Layer 5 of a small transformer language model trained on English Wikipedia (10 layers, counted from 0, width 96).
A neuron's activation on a vector x is SiLU(gate . x) times (in . x), where the dot is the dot product.

Input weights of the MLP neurons that the questions are about. A number n stands for n times 0.0064.
n8 gate: -53 4 3 -36 -19 -4 -10 12 8 -35 6 12 -19 -14 -4 -17 3 17 -7 -16 -12 -29 -29 -12 -54 -20 -15 -7 24 1 -7 1 1 -27 10 8 -40 -36 -12 -24 -56 -32 49 -3 7 -30 3 -14 -25 -8 -12 -15 35 21 6 12 -12 -12 3 12 45 -7 19 -20 17 2 -14 17 -11 3 20 -20 -9 -7 -26 16 -10 12 -36 -12 -19 -34 29 13 -23 23 -31 -18 -3 -19 -9 27 -31 47 -4 5
n34 gate: 30 -12 -15 28 0 6 -15 -7 -21 -11 21 -14 19 -4 -49 27 -28 -26 13 20 -12 7 -23 -18 -12 24 -16 7 24 10 -31 -15 -28 -14 18 -17 61 14 23 -5 6 42 -49 1 -10 20 -34 -49 -10 3 -35 -27 -11 35 3 -17 4 13 -25 41 44 13 38 34 36 -24 16 28 33 -15 34 -28 -7 -1 -9 31 9 29 -17 -35 27 14 15 6 -9 -11 30 0 40 -15 -9 27 13 -13 -30 24
n52 gate: 4 15 1 -34 30 6 -32 -23 -1 -32 -14 26 8 17 -9 4 -3 46 41 -42 -28 -1 16 -1 8 13 -14 -8 15 -13 12 -20 -37 7 -39 41 29 13 4 -34 -13 -19 11 -4 -27 -26 -4 -4 39 6 29 -19 -32 -56 7 -41 -3 2 -15 -32 4 20 23 -14 -9 -32 2 27 -13 -6 35 26 4 15 10 -1 -28 -31 -2 -34 -2 2 17 -1 12 -10 42 -2 -61 -35 -59 18 40 -6 33 11
n60 gate: -14 -22 33 -14 16 19 -27 26 -19 -5 57 5 95 10 -2 4 6 -19 11 -21 -9 -10 26 25 2 18 -17 -31 19 9 14 -20 -7 0 -43 -5 13 -18 7 8 7 -12 -3 -11 10 18 -21 -17 22 -34 -22 14 -21 -22 -8 -38 -30 -19 -10 -21 57 -30 -51 35 -5 7 38 20 19 7 -2 1 -21 18 11 -36 11 -22 2 31 -27 -22 -3 34 8 8 38 44 38 1 -2 5 20 8 27 9
n72 gate: 15 -9 -18 -15 44 7 -22 -27 -12 -2 4 -1 3 -25 -8 -37 -2 -23 -5 -13 24 48 34 15 23 6 44 -20 -15 22 12 8 13 15 -29 -10 1 20 49 3 28 29 -14 -15 28 -41 -12 20 -15 26 3 9 -16 -44 -23 -41 -47 -8 -22 -9 13 -29 -7 3 -15 12 12 23 59 4 -17 2 -60 -28 15 10 28 17 37 18 24 0 -22 0 8 16 26 25 -14 -8 31 7 35 10 40 -13
n74 gate: -12 -12 -38 31 15 -27 27 -13 13 -48 28 12 4 26 -13 -18 1 34 44 -39 -7 43 -9 -29 33 -4 4 28 -22 32 29 -38 -14 0 18 -17 6 16 5 20 11 -39 -12 -24 -10 28 1 34 22 -4 45 -17 -12 -1 -33 -13 -22 5 -18 -15 -17 -5 20 8 11 -29 11 -10 8 9 19 -17 1 -6 -8 -1 17 -44 40 4 -20 -6 2 34 -43 8 -3 -2 -35 6 13 10 25 -14 -17 29
n75 gate: 14 5 0 16 32 27 0 15 -17 -21 -1 33 9 21 -34 2 -9 46 41 -8 -21 16 1 -48 -48 16 6 0 -43 -9 -13 -43 2 -5 -37 6 -16 23 -15 -14 33 -4 -17 -3 1 -8 14 46 42 -29 -9 -5 -17 -47 -2 -14 -22 -3 -25 7 28 6 -28 23 7 19 -37 29 33 -53 18 1 19 1 19 49 7 -11 3 -2 -47 35 2 23 -18 -4 4 -30 -1 33 20 0 -24 -78 19 17
n90 gate: 17 15 5 -8 7 -18 -37 4 -4 -17 15 -23 37 -3 12 5 -8 48 -5 10 -45 37 -17 4 -25 46 -62 2 -65 24 15 18 -54 -4 4 -37 24 1 -17 14 2 7 -10 -4 -4 -37 14 62 7 3 11 20 17 30 -2 7 -34 -28 -5 1 -17 55 20 4 -38 -19 32 -5 10 49 -10 2 -5 -2 -17 -17 25 42 4 46 13 4 -2 44 28 1 30 31 1 -26 1 25 -1 15 54 4
n94 gate: 40 -47 13 13 -75 25 -11 35 2 -1 6 34 8 4 5 -9 14 3 -15 -32 -28 -9 -24 4 -19 7 13 45 -44 44 -10 14 47 17 -19 -12 -19 -2 -21 -48 59 40 -26 -45 -21 -19 -60 10 -17 5 32 37 -47 18 -5 7 12 36 3 12 -37 22 -36 -13 -16 -9 28 2 2 3 0 17 -4 34 -12 1 -4 34 -10 12 2 42 -40 -2 30 -10 54 -37 -13 0 11 -24 6 2 -1 16
n197 gate: -7 -7 -10 -47 -34 7 -41 12 -11 -20 27 13 5 15 9 -29 -4 40 -12 9 6 30 18 16 20 41 -17 29 0 40 29 -38 15 -17 29 -17 -15 -3 62 28 -17 6 -31 -8 -7 -48 -46 60 -10 28 21 -4 8 -14 -19 22 -10 10 3 6 70 -18 16 11 -18 9 -2 11 19 -16 -8 -6 -10 -8 -2 14 -3 36 59 45 -10 -2 -14 54 2 -19 24 1 76 56 21 15 4 45 49 7
n234 gate: -39 -26 4 -26 27 23 -5 -32 53 49 -25 -6 21 1 -19 -4 3 -33 -15 -9 -5 -9 -16 -7 -42 17 -29 -1 -10 25 32 17 -9 40 8 -29 13 -1 -5 -12 15 13 -16 -44 10 -11 25 -15 18 8 -14 28 -28 -14 -12 -2 -22 -4 22 9 6 20 -46 11 -4 -17 0 -40 -11 14 -70 -8 -1 3 25 16 24 25 12 -29 22 19 -36 -30 34 1 52 11 6 29 -18 46 -24 29 -9 37
n245 gate: 12 24 3 -4 -3 -5 0 0 -26 9 37 52 41 -15 -42 -35 26 -1 15 -11 0 -28 -9 -44 -25 8 -33 59 -15 19 45 -27 -43 29 -25 57 37 -2 35 8 41 -7 20 -61 20 -1 57 29 -7 19 -28 0 -14 -28 -8 2 -6 11 44 -16 -19 47 -31 8 -48 51 38 -4 -19 19 16 -29 -16 22 0 -18 22 -33 0 50 36 -11 -39 5 -2 26 14 -5 -40 12 -42 -7 -4 -35 12 5
n8 in: -32 -22 -9 -40 -55 -10 -17 23 -31 -56 -6 -2 -9 -4 -18 1 1 7 -7 -8 -8 -1 -11 -27 -46 -5 3 7 -20 8 34 13 -35 -25 -5 1 -31 -13 5 -30 -22 21 33 30 -4 4 -15 -9 22 7 26 -34 -7 11 -20 11 -3 13 -12 -24 26 -40 3 -18 1 9 -12 3 -10 1 12 -2 12 10 -59 35 -2 28 9 53 -39 -7 -8 -6 -3 25 -17 3 8 24 -6 -4 -46 25 -18 -15
n34 in: 15 -9 -31 36 15 -18 -10 25 19 5 55 -16 46 22 -26 17 -13 -10 8 5 15 -21 17 -23 13 -3 12 -12 16 43 -27 -5 7 -10 -11 -13 13 19 5 -38 50 0 -48 42 17 34 -20 -53 -30 -13 -50 10 18 23 12 10 13 -12 -17 25 14 22 14 44 -1 -12 17 -37 22 12 26 -35 -5 -2 -14 19 51 19 1 -38 -6 26 19 -22 -49 14 14 11 2 12 -11 -13 -6 -22 5 46
n52 in: -20 8 -14 0 3 37 2 -13 0 11 21 17 12 35 -16 47 -30 -19 -7 -31 -14 21 -16 21 -13 8 23 24 41 4 -7 -3 13 25 -29 -14 -16 -13 -3 -9 -28 -5 -5 33 -3 21 16 21 -5 32 20 7 18 -12 18 -14 -24 -20 -24 3 24 48 25 -12 -24 -3 28 -32 9 -16 38 -2 28 -35 6 34 32 -43 3 -29 -26 15 1 2 16 23 -16 -33 -18 6 15 -44 5 -29 -6 -27
n60 in: 46 -20 23 34 -35 -14 -17 -1 -11 22 12 10 49 30 -20 -10 34 -40 -36 -24 20 -14 -17 18 34 -7 -10 -28 -21 -7 15 -4 -18 -42 -20 14 8 15 -24 2 -21 3 19 4 -8 -17 3 -9 1 -22 -24 11 10 -6 25 -5 66 -1 9 9 26 29 -13 -1 -1 13 -14 -19 36 -11 1 -28 -4 1 3 -20 3 -12 -14 -11 13 -12 -41 -12 7 10 24 -4 8 -6 19 1 3 3 59 20
n72 in: 32 -21 39 -16 4 4 6 -14 10 5 4 -9 -19 -41 -4 -16 41 -18 -7 -4 4 13 -2 31 27 -6 17 3 -12 9 -10 19 22 3 21 -37 -4 5 16 -11 10 35 -7 23 -7 6 -28 -5 -38 8 -10 28 -5 -31 -39 11 38 -28 -19 9 9 -16 -8 -24 20 -17 19 41 35 3 -14 -16 -27 -24 -2 24 -4 19 1 -8 45 -54 -4 -5 1 13 -16 10 -34 -7 35 14 7 -2 15 -32
n74 in: -3 17 4 1 1 7 17 -19 43 7 25 23 21 21 -1 1 41 -27 65 -1 -14 17 -21 26 19 11 14 0 1 35 -21 19 41 -44 13 -25 30 13 17 7 -3 -40 -27 7 -3 -3 -7 15 -19 23 2 3 49 9 9 -6 30 -4 17 12 -20 -1 29 -4 18 -41 1 2 5 -4 -20 -27 15 13 16 -5 38 12 0 -59 31 -38 10 -19 14 -5 10 -4 -28 -14 -13 29 -2 -16 -1 19
n75 in: 14 30 32 22 5 3 24 22 -9 3 -1 -11 18 6 -17 13 11 24 -12 18 -7 7 -2 -19 -36 19 14 17 9 -16 -1 -13 32 3 -6 -8 5 4 -25 -41 -1 -8 -12 17 -17 1 12 21 20 -50 -24 4 -11 -27 -20 -23 37 -33 -37 4 10 40 1 11 37 -12 -8 28 29 -34 -6 9 32 -18 8 41 3 -1 -21 -22 0 39 18 -13 -42 -3 -9 -46 -10 35 -13 -1 -13 -63 15 -2
n90 in: 58 4 43 4 37 37 -18 13 -25 -17 -11 -28 28 -27 -2 29 -5 0 -15 73 -37 24 1 10 -48 34 -35 -4 -45 -15 30 22 4 5 46 -54 -4 2 9 -30 13 -21 -19 1 -61 -2 -25 31 -8 7 6 6 12 5 9 24 8 -28 18 44 -7 -20 -2 -25 34 -48 31 -16 19 -8 -8 13 5 -23 14 -12 24 20 26 10 -9 6 -36 -3 -6 19 5 8 -17 -7 -8 26 -7 -17 -18 3
n94 in: 27 -21 18 4 -12 14 -4 67 14 1 15 32 38 -22 -16 -73 10 -24 -26 -32 0 -23 -49 -16 -38 20 12 12 -24 11 -35 7 -27 8 -8 12 8 -14 -1 9 4 -5 7 -23 -7 -10 -8 12 -29 -7 -29 -26 -26 -14 -4 0 2 13 17 -15 -34 31 23 -16 21 19 26 -8 -9 13 -36 -31 -39 22 11 -76 35 -15 -4 -45 -8 -65 -11 -53 -4 -4 0 5 -25 -21 -14 -4 3 -35 -2 18
n197 in: -16 37 41 -13 -27 -15 -16 -2 -29 -37 17 -14 40 -2 18 -30 12 -48 -22 26 1 15 20 25 1 20 -43 51 17 -10 44 3 -13 33 20 -16 14 -30 41 3 -12 -10 -29 1 -9 -4 -49 -4 16 10 -9 -76 24 -34 -5 20 39 12 -19 -3 5 -2 26 -7 29 -23 13 31 -5 -49 -40 -5 4 -33 -38 26 2 7 46 47 12 0 17 30 -50 35 -16 19 30 -3 -29 32 -6 20 16 -16
n234 in: -26 -32 -14 6 2 -28 4 1 -9 56 3 -9 11 22 -11 -16 17 37 3 -7 40 -17 27 -1 -2 -12 -33 37 -6 -1 33 17 20 34 7 21 22 28 1 32 -3 -7 -19 -18 -7 -6 12 -20 -1 -54 -1 1 49 -6 18 15 -54 12 37 33 -24 16 7 48 30 -17 -12 26 4 20 -24 -12 -6 -11 32 -26 28 4 -6 -3 35 1 -18 -15 36 -5 -23 -28 10 12 -24 27 -41 -22 -23 13
n245 in: -29 33 -19 23 -31 -14 50 47 -28 -17 -8 48 -63 0 -20 -44 22 -30 15 13 -19 -7 51 -1 21 -45 -25 -43 8 27 3 -21 17 -39 -43 15 15 36 -14 -16 1 4 -4 8 29 21 -28 9 -1 -40 -11 -2 -9 -11 -30 -22 7 46 18 17 42 12 7 6 48 -8 -6 9 -15 -13 45 47 9 -25 19 -12 19 11 44 1 1 -47 -7 -48 3 11 -22 -16 22 -54 -22 -15 -13 20 18 -26

Each question shows a token from some text and the vector x that enters the MLP there. A number n stands for n times 0.018.

"l": -6 -11 8 30 -8 -41 21 10 3 -4 3 -12 2 -15 -22 -34 24 29 0 -19 -14 -5 4 19 27 -29 -20 3 4 -29 28 45 33 5 36 -28 0 3 -48 5 -2 10 7 -8 -6 16 42 -4 -69 -13 -6 -9 -30 -17 -16 -5 17 11 -22 21 -17 40 -13 -8 -15 -20 -59 17 4 20 -7 -18 48 23 -14 -11 -5 -25 12 -10 3 24 -2 -40 -25 -3 41 7 8 -11 -2 14 -15 -1 -28 41
The most active neuron and its activation: n234, at about 0.4

"tern": -3 -21 45 27 -30 16 -10 8 17 20 -9 -4 5 -13 40 -23 27 24 7 18 -20 -29 5 -4 22 13 42 -12 11 18 -6 23 6 -6 -4 -23 17 35 -19 1 3 -28 -14 26 -33 -12 5 -18 2 -26 -25 18 9 19 -8 -10 27 -9 -72 -41 -17 37 -7 -13 -2 53 -24 12 -7 -3 10 -19 -18 -12 22 -19 1 -19 -34 -2 9 -7 22 -3 1 5 -23 -4 8 -4 4 -17 5 -26 33 -12
Which two neurons fire most, strongest first? n197, n8

" ad": 13 1 39 -8 39 -29 50 -11 -15 -2 25 -14 -4 10 20 5 4 -29 -11 17 7 -30 21 1 15 -14 9 -9 10 13 13 -15 -3 49 -19 9 -9 16 37 8 -3 21 -11 -5 -39 -2 6 -1 -28 20 -26 14 -16 23 -20 -22 29 -9 -25 52 -18 14 16 -26 -12 -29 26 37 14 14 3 -17 20 -17 5 -3 26 -1 -14 -32 0 -3 -46 -27 25 -19 -25 5 -8 -7 -32 -8 2 -12 -33 -20
Which three neurons fire most, strongest first? n8, n34, n72

"ly": 21 -17 14 5 6 -2 10 -8 14 9 -3 7 22 -19 4 20 57 -26 15 26 -3 14 -1 4 17 -29 -8 -27 -16 2 -16 -12 34 62 22 4 14 5 -15 -15 -13 9 14 8 -28 10 43 -10 13 -13 -20 -8 -1 27 -23 0 17 7 15 -2 18 19 -6 -2 -24 37 24 10 2 -19 -6 -31 -25 27 -5 -3 -32 -9 -13 -8 21 -13 -33 1 -47 9 24 33 -36 -7 17 7 -11 9 48 -3
The most active neuron and its activation: n60, at about 0.38

" sing": -5 10 25 19 -11 -6 19 -13 4 -9 6 3 -2 -19 21 3 46 1 -4 20 -26 -2 3 4 0 33 -14 -28 17 -17 29 41 -11 -2 -23 9 15 4 -39 6 -26 19 32 20 -8 9 -11 1 37 -61 -22 -1 -27 -27 -9 -22 36 27 -28 -15 3 -6 2 -7 7 -20 -9 25 2 -21 4 15 -9 27 24 -13 -1 32 6 -52 0 -22 9 4 -24 2 -15 8 -22 38 -1 47 5 -8 -30 -36
Which neuron lights up most? n75

"ike": 24 -6 20 17 31 -26 36 -2 -11 -4 2 7 4 -52 -4 -26 54 -11 -8 24 13 4 -5 -17 -9 12 -12 -19 1 7 7 -52 11 -4 -35 11 -9 -9 -22 3 -9 -19 -3 -14 -11 33 21 -4 30 -9 -24 19 -4 29 -10 12 19 6 3 11 6 16 -26 -2 -56 17 34 19 8 -14 -18 -21 -6 9 -9 -11 9 -9 -13 -14 46 18 5 15 -31 15 8 38 -10 -12 -12 14 -19 -2 -20 -30
Which two neurons fire most, strongest first? n60, n52

"ton": 14 -22 11 18 3 -26 20 11 -13 3 12 2 8 -4 -18 10 66 -7 -10 19 -6 1 -14 -12 5 -36 3 -17 -2 19 13 3 6 11 -22 1 -21 13 -58 -4 -19 -35 41 -20 -28 -5 17 -34 -27 -23 -7 19 -1 3 17 -14 25 28 -18 -27 0 28 8 -5 1 6 -5 -15 -2 8 13 -28 -6 24 -3 -6 -1 -38 -3 9 11 12 41 26 4 20 -10 3 -35 -3 -3 -5 21 -11 -22 -18
Which neuron lights up most? n197

" of": -1 7 34 -16 4 -27 16 -11 -8 1 3 30 -13 -32 -14 3 88 10 -7 10 7 4 -5 -1 0 -1 18 10 -14 5 2 -1 4 4 -18 2 -16 -17 0 5 19 9 7 1 -16 -14 3 -9 13 37 -15 -16 -20 17 13 13 1 5 -13 -22 -11 19 -2 28 13 -20 21 9 -1 -13 -7 15 17 -23 -9 12 12 10 29 2 8 2 -6 -33 -15 -1 -1 18 11 -20 -6 0 -15 1 -4 -9
The most active neuron and its activation: n245, at about 0.22

",": 18 34 4 15 -13 30 25 12 -4 -16 28 16 -34 -45 -3 7 75 24 18 -18 23 -13 7 25 0 16 14 10 -15 4 -10 1 -15 36 6 -11 2 -11 3 -9 -21 4 5 -3 -5 5 30 -4 3 -23 35 -5 -14 -4 -1 -9 5 -18 -9 -12 4 -13 18 12 30 -23 34 26 -17 11 -7 -16 -2 9 4 6 0 0 34 2 8 3 1 -8 -6 -21 15 27 -22 -18 12 0 -2 10 8 -43
The most active neuron and its activation: n72, at about 0.25

"fect": 16 31 20 4 14 -10 -13 16 -24 -11 7 -17 -5 -28 7 38 66 -27 -12 23 -16 -14 -3 11 0 -10 -7 -3 -3 18 17 55 33 -19 -20 8 -19 -15 -22 -3 8 22 25 17 2 -40 13 -11 -30 -26 -44 4 0 5 3 33 -6 -5 -2 -2 17 -21 -29 -21 26 -37 -15 2 13 -33 10 10 13 7 12 -15 17 7 12 -5 23 -5 16 30 -28 17 -6 22 4 10 15 4 14 -5 -11 -15
The most active neuron and its activation: n52, at about 0.19

"ot": 10 -5 3 -36 -21 2 51 23 28 11 0 4 31 -41 7 -7 39 -17 1 3 8 15 -4 20 -1 -8 -45 -10 24 -14 2 -4 17 8 -3 -5 0 20 -12 27 -6 29 43 18 2 -3 -1 5 -12 14 -24 11 33 24 2 54 -5 3 20 0 -10 4 -10 -24 -5 0 -14 27 10 -15 2 9 -7 -9 -5 -29 4 -29 -35 18 -4 -9 17 -17 -26 12 -22 23 -47 -9 22 -18 17 11 48 -33
Which two neurons fire most, strongest first? n34, n75

"ey": 26 9 23 11 12 -11 26 20 30 5 -20 -20 8 4 9 -1 48 -17 20 33 12 16 -9 -10 2 -23 -24 -15 12 3 7 -8 -5 23 -8 18 -2 -5 -69 -7 7 -23 25 -8 -25 28 -5 -17 -38 -13 -14 1 9 18 11 8 -3 26 23 -1 -7 10 24 -15 6 -11 0 -29 -31 -9 -10 -29 7 -6 -38 13 14 -33 -16 14 -7 11 24 24 -8 25 -16 -12 -38 -9 17 -2 -11 -12 0 -33
Which neuron lights up most? n74

" in": 6 15 21 8 0 -49 26 -6 30 17 -16 10 -4 0 -13 -13 69 2 1 18 -5 -13 0 11 19 2 16 -13 12 -7 -2 -3 6 -11 -15 18 -8 -31 31 -2 47 -17 2 -7 -20 24 35 17 28 36 0 -4 -17 52 -37 -6 7 10 -14 1 11 -8 -12 16 31 4 2 -12 -18 20 -5 -37 12 -33 -5 13 3 -18 -4 -15 10 11 -5 3 5 -12 -27 7 -2 -26 -19 -10 7 5 26 -15
Which neuron lights up most? n245

" O": 2 0 43 26 2 33 40 -7 -2 -28 -30 -29 37 28 13 -2 -1 -7 41 5 -6 0 -28 8 -6 -6 20 76 -18 -6 3 30 3 14 36 14 8 0 -50 -26 17 -21 -15 -7 -11 20 -28 -17 -32 7 -10 -11 9 -6 5 -3 8 7 -34 -27 -7 -2 32 -26 -23 -23 -11 -17 -14 17 -8 -25 5 -33 10 0 21 16 3 -28 7 -21 -38 8 -2 -10 -14 3 20 -2 6 -26 9 20 1 -18
The most active neuron and its activation: n94, at about 0.31

" also": 14 -10 31 3 -3 2 11 -4 4 15 14 -2 12 -26 13 13 53 38 -9 -18 3 26 -21 21 0 -11 -14 1 0 0 -26 -40 -13 48 -32 -4 -8 -4 -14 -21 -39 -7 8 -10 -33 21 14 -2 6 -7 -29 -2 16 18 0 -5 -28 2 -39 -10 -14 24 7 13 -16 12 9 7 -1 -22 3 1 -14 7 -3 29 -23 -29 -38 7 39 5 -8 28 -1 -2 -9 11 -56 16 -2 28 8 20 30 -26
Which neuron lights up most? n52

"er": -19 3 15 -4 6 -33 26 9 18 43 29 24 16 -31 16 -15 56 30 -9 3 13 1 -34 0 19 -31 29 -28 -28 -22 8 32 34 -4 1 -1 16 9 -2 43 0 10 11 28 -6 10 8 -9 -13 -28 -18 7 25 -12 -30 -4 -11 -16 6 -38 -1 18 18 -4 20 -21 -2 -7 -24 -15 -3 3 28 10 2 -49 -15 -13 -18 4 18 -11 8 -13 23 0 -12 -2 -60 17 -15 -12 2 19 -8 -5
The most active neuron and its activation: n197, at about 0.25

"ained": -20 -1 32 -2 35 10 28 -18 -3 -6 -8 -13 2 -49 -10 15 74 10 5 3 14 -23 -10 -17 12 -12 7 -14 5 3 4 -15 5 7 11 5 -21 14 -12 -3 1 10 19 18 -6 -1 18 2 15 2 -45 0 23 -15 -17 9 37 -5 -14 -9 22 -22 -1 29 -50 3 33 -2 21 -40 -2 -14 -11 -1 2 -15 -6 -5 -4 -2 21 2 -7 -11 3 3 -6 10 12 13 19 -12 11 -5 0 -23
Which two neurons fire most, strongest first? n72, n60

"The": -11 13 10 -17 -7 13 -4 -10 -9 -1 -22 -3 -13 12 17 13 83 6 3 6 -2 11 8 18 -13 -4 -4 13 -6 4 3 1 2 12 -3 -3 19 -22 -3 4 -11 15 -12 2 -2 -27 2 -9 17 15 -8 -17 -9 13 7 6 35 7 -2 4 -5 8 -11 -8 -8 -86 1 -18 5 6 3 -3 -9 7 3 25 -6 12 3 32 44 14 12 -15 -2 2 -3 -9 13 -25 15 1 10 -6 -24 -2
The most active neuron and its activation: n90, at about 0.13

"ans": -3 2 3 -37 21 6 4 6 -26 -13 16 -14 20 -53 -25 -4 56 0 21 0 4 13 -7 3 20 -33 6 -29 12 5 -8 16 20 -16 -1 12 11 7 -30 16 -2 -11 10 -15 -9 -12 6 24 -16 -53 -2 7 4 23 -6 7 9 13 -21 -14 17 -9 17 -7 -44 -16 17 1 -25 -32 -9 7 36 9 -2 -29 -22 -1 -22 11 25 8 35 -18 -53 13 1 36 -49 16 -14 6 -4 10 20 -15
Which neuron lights up most? n234

"ew": 7 6 18 24 11 9 16 8 40 -19 41 16 3 -19 -15 -32 25 14 -23 19 -2 23 7 12 3 -44 -11 -1 -7 -5 -8 -15 0 -32 -25 13 -29 -2 1 -5 7 -1 35 12 10 40 15 -22 -28 11 -5 -11 11 28 -38 20 -2 -19 -23 23 -31 23 -16 -18 -73 19 36 32 6 0 12 12 -51 8 0 -2 10 -14 -7 -39 -21 -9 40 -25 -21 -6 -2 18 30 -10 0 8 38 -12 -12 -59
The most active neuron and its activation: n234, at about 0.31

" by": 5 5 35 8 22 -27 14 4 -7 23 -10 24 -2 -11 -25 1 80 22 2 -6 -1 5 -3 2 -5 -6 17 15 3 5 6 3 1 24 -14 -7 -25 -29 3 -14 11 -11 -8 -5 -32 -19 19 -2 50 49 -4 -16 8 -14 17 -11 -20 -2 -30 -21 8 -1 2 13 16 -22 3 9 -21 -2 -3 10 23 -13 -2 18 18 -3 4 18 28 11 22 -4 -4 -1 -11 3 -19 18 -17 -6 -12 -9 8 -21
Which three neurons fire most, strongest first? n75, n52, n34

" l": -1 -32 24 -7 6 -3 58 -13 31 9 29 -5 -11 -11 5 13 13 -5 1 -5 -7 -2 -7 11 18 -43 0 44 -30 -9 -2 9 29 50 -19 -13 5 -5 16 6 21 -20 -18 12 21 -10 -3 -22 -33 -15 12 -28 -19 -16 -11 -13 36 -10 -64 0 6 25 -8 -33 3 1 -19 23 25 26 -32 2 -4 3 1 -30 -25 -1 21 -34 -3 22 -31 -23 -12 -27 -22 -14 -36 0 -18 7 -6 21 -11 -6
Which two neurons fire most, strongest first? n94, n72

" F": 40 40 43 8 8 -19 20 -19 11 28 10 -25 10 -18 35 -20 -15 -2 -10 -66 -3 4 2 -3 -22 -23 16 -11 -28 4 -15 6 21 3 36 7 12 -1 -54 2 8 -28 5 -14 -18 5 -35 3 -18 -2 -20 -10 14 21 -14 15 -7 -22 -3 3 -7 -27 -4 -13 6 21 -6 14 7 57 -9 5 0 -38 10 -10 11 -4 0 -5 -7 -16 -24 -26 -12 -2 6 5 26 -7 0 9 16 20 4 -44
Which two neurons fire most, strongest first? n52, n72

" Cor": -4 13 13 -24 7 -3 30 -18 -20 -6 -8 -19 5 -11 10 -16 -22 11 -9 -1 -7 -17 -1 -15 -19 -2 40 -3 35 -21 -19 29 4 6 9 21 18 30 -26 18 9 -22 -18 -7 -15 10 -16 21 -62 28 -32 19 29 18 4 -17 21 -13 -5 9 -7 33 -11 -40 29 -22 -22 14 2 -3 -40 13 -20 -25 -7 6 -12 0 -6 32 15 -24 9 -38 -15 22 5 -9 44 2 -7 -50 -14 23 -18 -49
The most active neuron and its activation: n60, at about 0.11

"ent": 24 23 27 -16 0 -21 7 11 12 20 -19 -19 -23 -12 10 21 21 -3 18 7 6 6 -14 -6 15 -22 -48 -24 -5 12 -3 18 1 6 37 -12 -33 -8 -52 20 -4 -7 -2 44 22 -1 -41 -23 -27 -32 -28 11 34 31 33 -13 -32 32 27 9 2 26 6 -14 12 -25 -5 -28 -26 7 -24 -36 19 -18 -15 -9 -7 -25 -26 22 -5 -5 30 -16 -5 25 -26 -12 5 -19 -9 -16 6 2 -4 -56
Which two neurons fire most, strongest first? n75, n94

"iss": 29 -2 21 1 6 -3 -11 24 -10 -20 4 -10 -12 -52 -25 24 32 0 -9 10 -19 16 31 -10 25 -46 43 -10 36 10 -30 -9 5 -31 11 3 7 -3 -12 -12 -13 -28 12 15 -16 24 -13 18 -32 10 -2 7 -14 43 -9 43 7 -43 -53 -18 9 1 -3 -21 11 -3 3 25 12 -29 -13 -1 21 -14 6 -69 -5 2 -3 -4 -10 7 -21 -22 17 -5 -12 27 -16 20 -8 16 14 -6 -23 12
The most active neuron and its activation: n234, at about 0.29

" dist": 9 40 23 -11 -18 -37 19 18 -7 -1 1 -23 -19 -35 5 26 4 6 6 22 -28 -22 12 24 36 -19 15 -10 20 17 -4 -10 -6 17 -21 1 31 24 14 23 4 27 -15 7 -11 -12 -5 -12 -21 13 4 27 34 -9 -29 -13 5 -7 -57 12 23 -14 13 -35 5 20 -6 -7 -10 0 -21 -31 -21 -31 6 23 16 17 -22 2 -24 -16 -19 -21 -10 27 -27 -9 18 34 11 0 -14 32 -13 -7
Which neuron lights up most? n72

"ri": -13 -17 23 17 44 -19 7 -3 -3 -23 -28 0 -17 -1 -2 0 36 -62 23 -2 -6 7 0 11 25 -25 -18 43 26 1 -60 26 -11 -18 14 -18 5 10 -16 -5 -8 16 -19 -21 -15 10 -24 -21 -28 -25 -18 -9 24 16 11 -42 11 -5 30 -27 -19 29 30 -23 -18 -19 -5 -38 -2 -13 -13 -20 -3 19 -14 -26 7 8 -50 -16 18 6 34 -15 -25 1 -45 51 20 6 -8 -28 -8 -7 8 -24
The most active neuron and its activation: n34, at about 0.38

"ens": 7 32 24 3 -14 13 1 3 -18 -23 24 -17 3 -28 5 21 53 37 34 -11 -4 -2 6 -6 21 -15 -21 6 27 -13 6 24 14 -35 23 -18 2 -4 11 14 23 -34 1 18 3 -11 17 42 -56 -49 24 -7 37 15 -20 31 -8 -14 9 -5 5 6 31 -22 -2 -11 -10 -10 -27 -13 -11 -9 15 5 -5 -17 1 6 -34 -10 -3 17 53 -28 -59 3 -11 19 -16 4 -14 9 -2 0 -19 -28
Which three neurons fire most, strongest first? n74, n60, n90

" and": 6 -1 18 -3 2 -10 9 3 5 4 3 7 -23 -9 -22 -8 71 -48 -19 8 14 -3 -7 -5 -7 10 19 9 -7 -18 13 -6 -11 56 32 3 -21 8 6 -28 -5 -16 17 2 10 26 -12 -21 27 4 -4 -25 -11 15 -18 -12 45 -3 -6 -3 0 20 -2 5 9 16 -20 10 0 36 9 -31 -8 -20 -12 6 7 -28 -1 24 41 -28 14 -7 1 -3 5 32 -22 -20 17 -20 7 -17 9 -2
Which neuron lights up most? n245

" Dec": -9 13 39 -13 -11 37 29 -4 -29 11 -39 -42 -4 24 -6 31 29 36 -10 -17 -40 0 24 19 13 3 -1 -29 53 -13 -3 17 12 -16 24 7 31 14 -1 -15 -1 -12 -11 -29 -3 26 10 -12 -42 11 9 -7 1 41 -42 5 -32 3 -15 -20 -11 -9 -9 -11 28 -29 15 -17 1 0 11 3 14 -8 13 -40 20 -13 -6 -11 1 13 15 6 -42 3 -6 18 -7 -7 -8 -37 -7 -20 -4 -48
Which neuron lights up most? n94

" the": -6 1 23 7 -2 11 -5 0 -5 -2 -22 -1 -26 25 4 3 84 -8 5 4 -8 2 5 21 -7 -5 -2 36 -1 2 -4 -15 -8 1 -8 10 3 -25 22 1 -6 8 -2 5 -3 -19 0 -12 0 8 -8 -23 -8 9 -5 11 4 -1 4 6 -2 -3 -12 -14 8 -87 0 0 6 11 -6 -1 -4 -4 -1 10 1 -8 -1 14 47 12 10 -10 6 -9 7 -2 0 3 11 -11 4 2 -5 1
Which two neurons fire most, strongest first? n234, n197

"1": 7 4 34 -24 -43 17 1 -4 -2 14 -7 -9 23 1 -45 -15 34 19 17 5 4 -26 -18 14 -9 -24 28 4 -24 -45 -20 -22 14 7 6 7 20 -35 -24 2 22 -5 21 14 18 -16 -23 5 -12 -61 -52 9 -26 -33 -2 1 -1 5 -22 25 12 29 12 12 10 2 -5 -26 -7 1 -7 3 33 -9 26 6 27 7 -26 -15 17 2 27 -11 -17 -10 -20 -41 -11 -11 19 11 -6 -19 6 18
The most active neuron and its activation: n75, at about 1.8

" re": 22 16 39 6 26 -11 8 -5 43 0 4 -16 8 3 -3 22 33 9 -26 4 -15 -39 -5 13 10 -39 29 -22 -6 7 -23 28 -15 -28 -14 13 9 62 3 -20 -10 14 -26 24 -21 28 7 8 3 9 10 -14 -28 21 21 -11 21 -1 -14 29 -4 -6 26 -17 1 -7 9 19 42 23 -41 24 5 -4 13 25 2 -19 -20 -56 12 8 -35 0 -6 -16 -18 0 -16 2 -15 -14 -14 35 12 -19
Which neuron lights up most? n197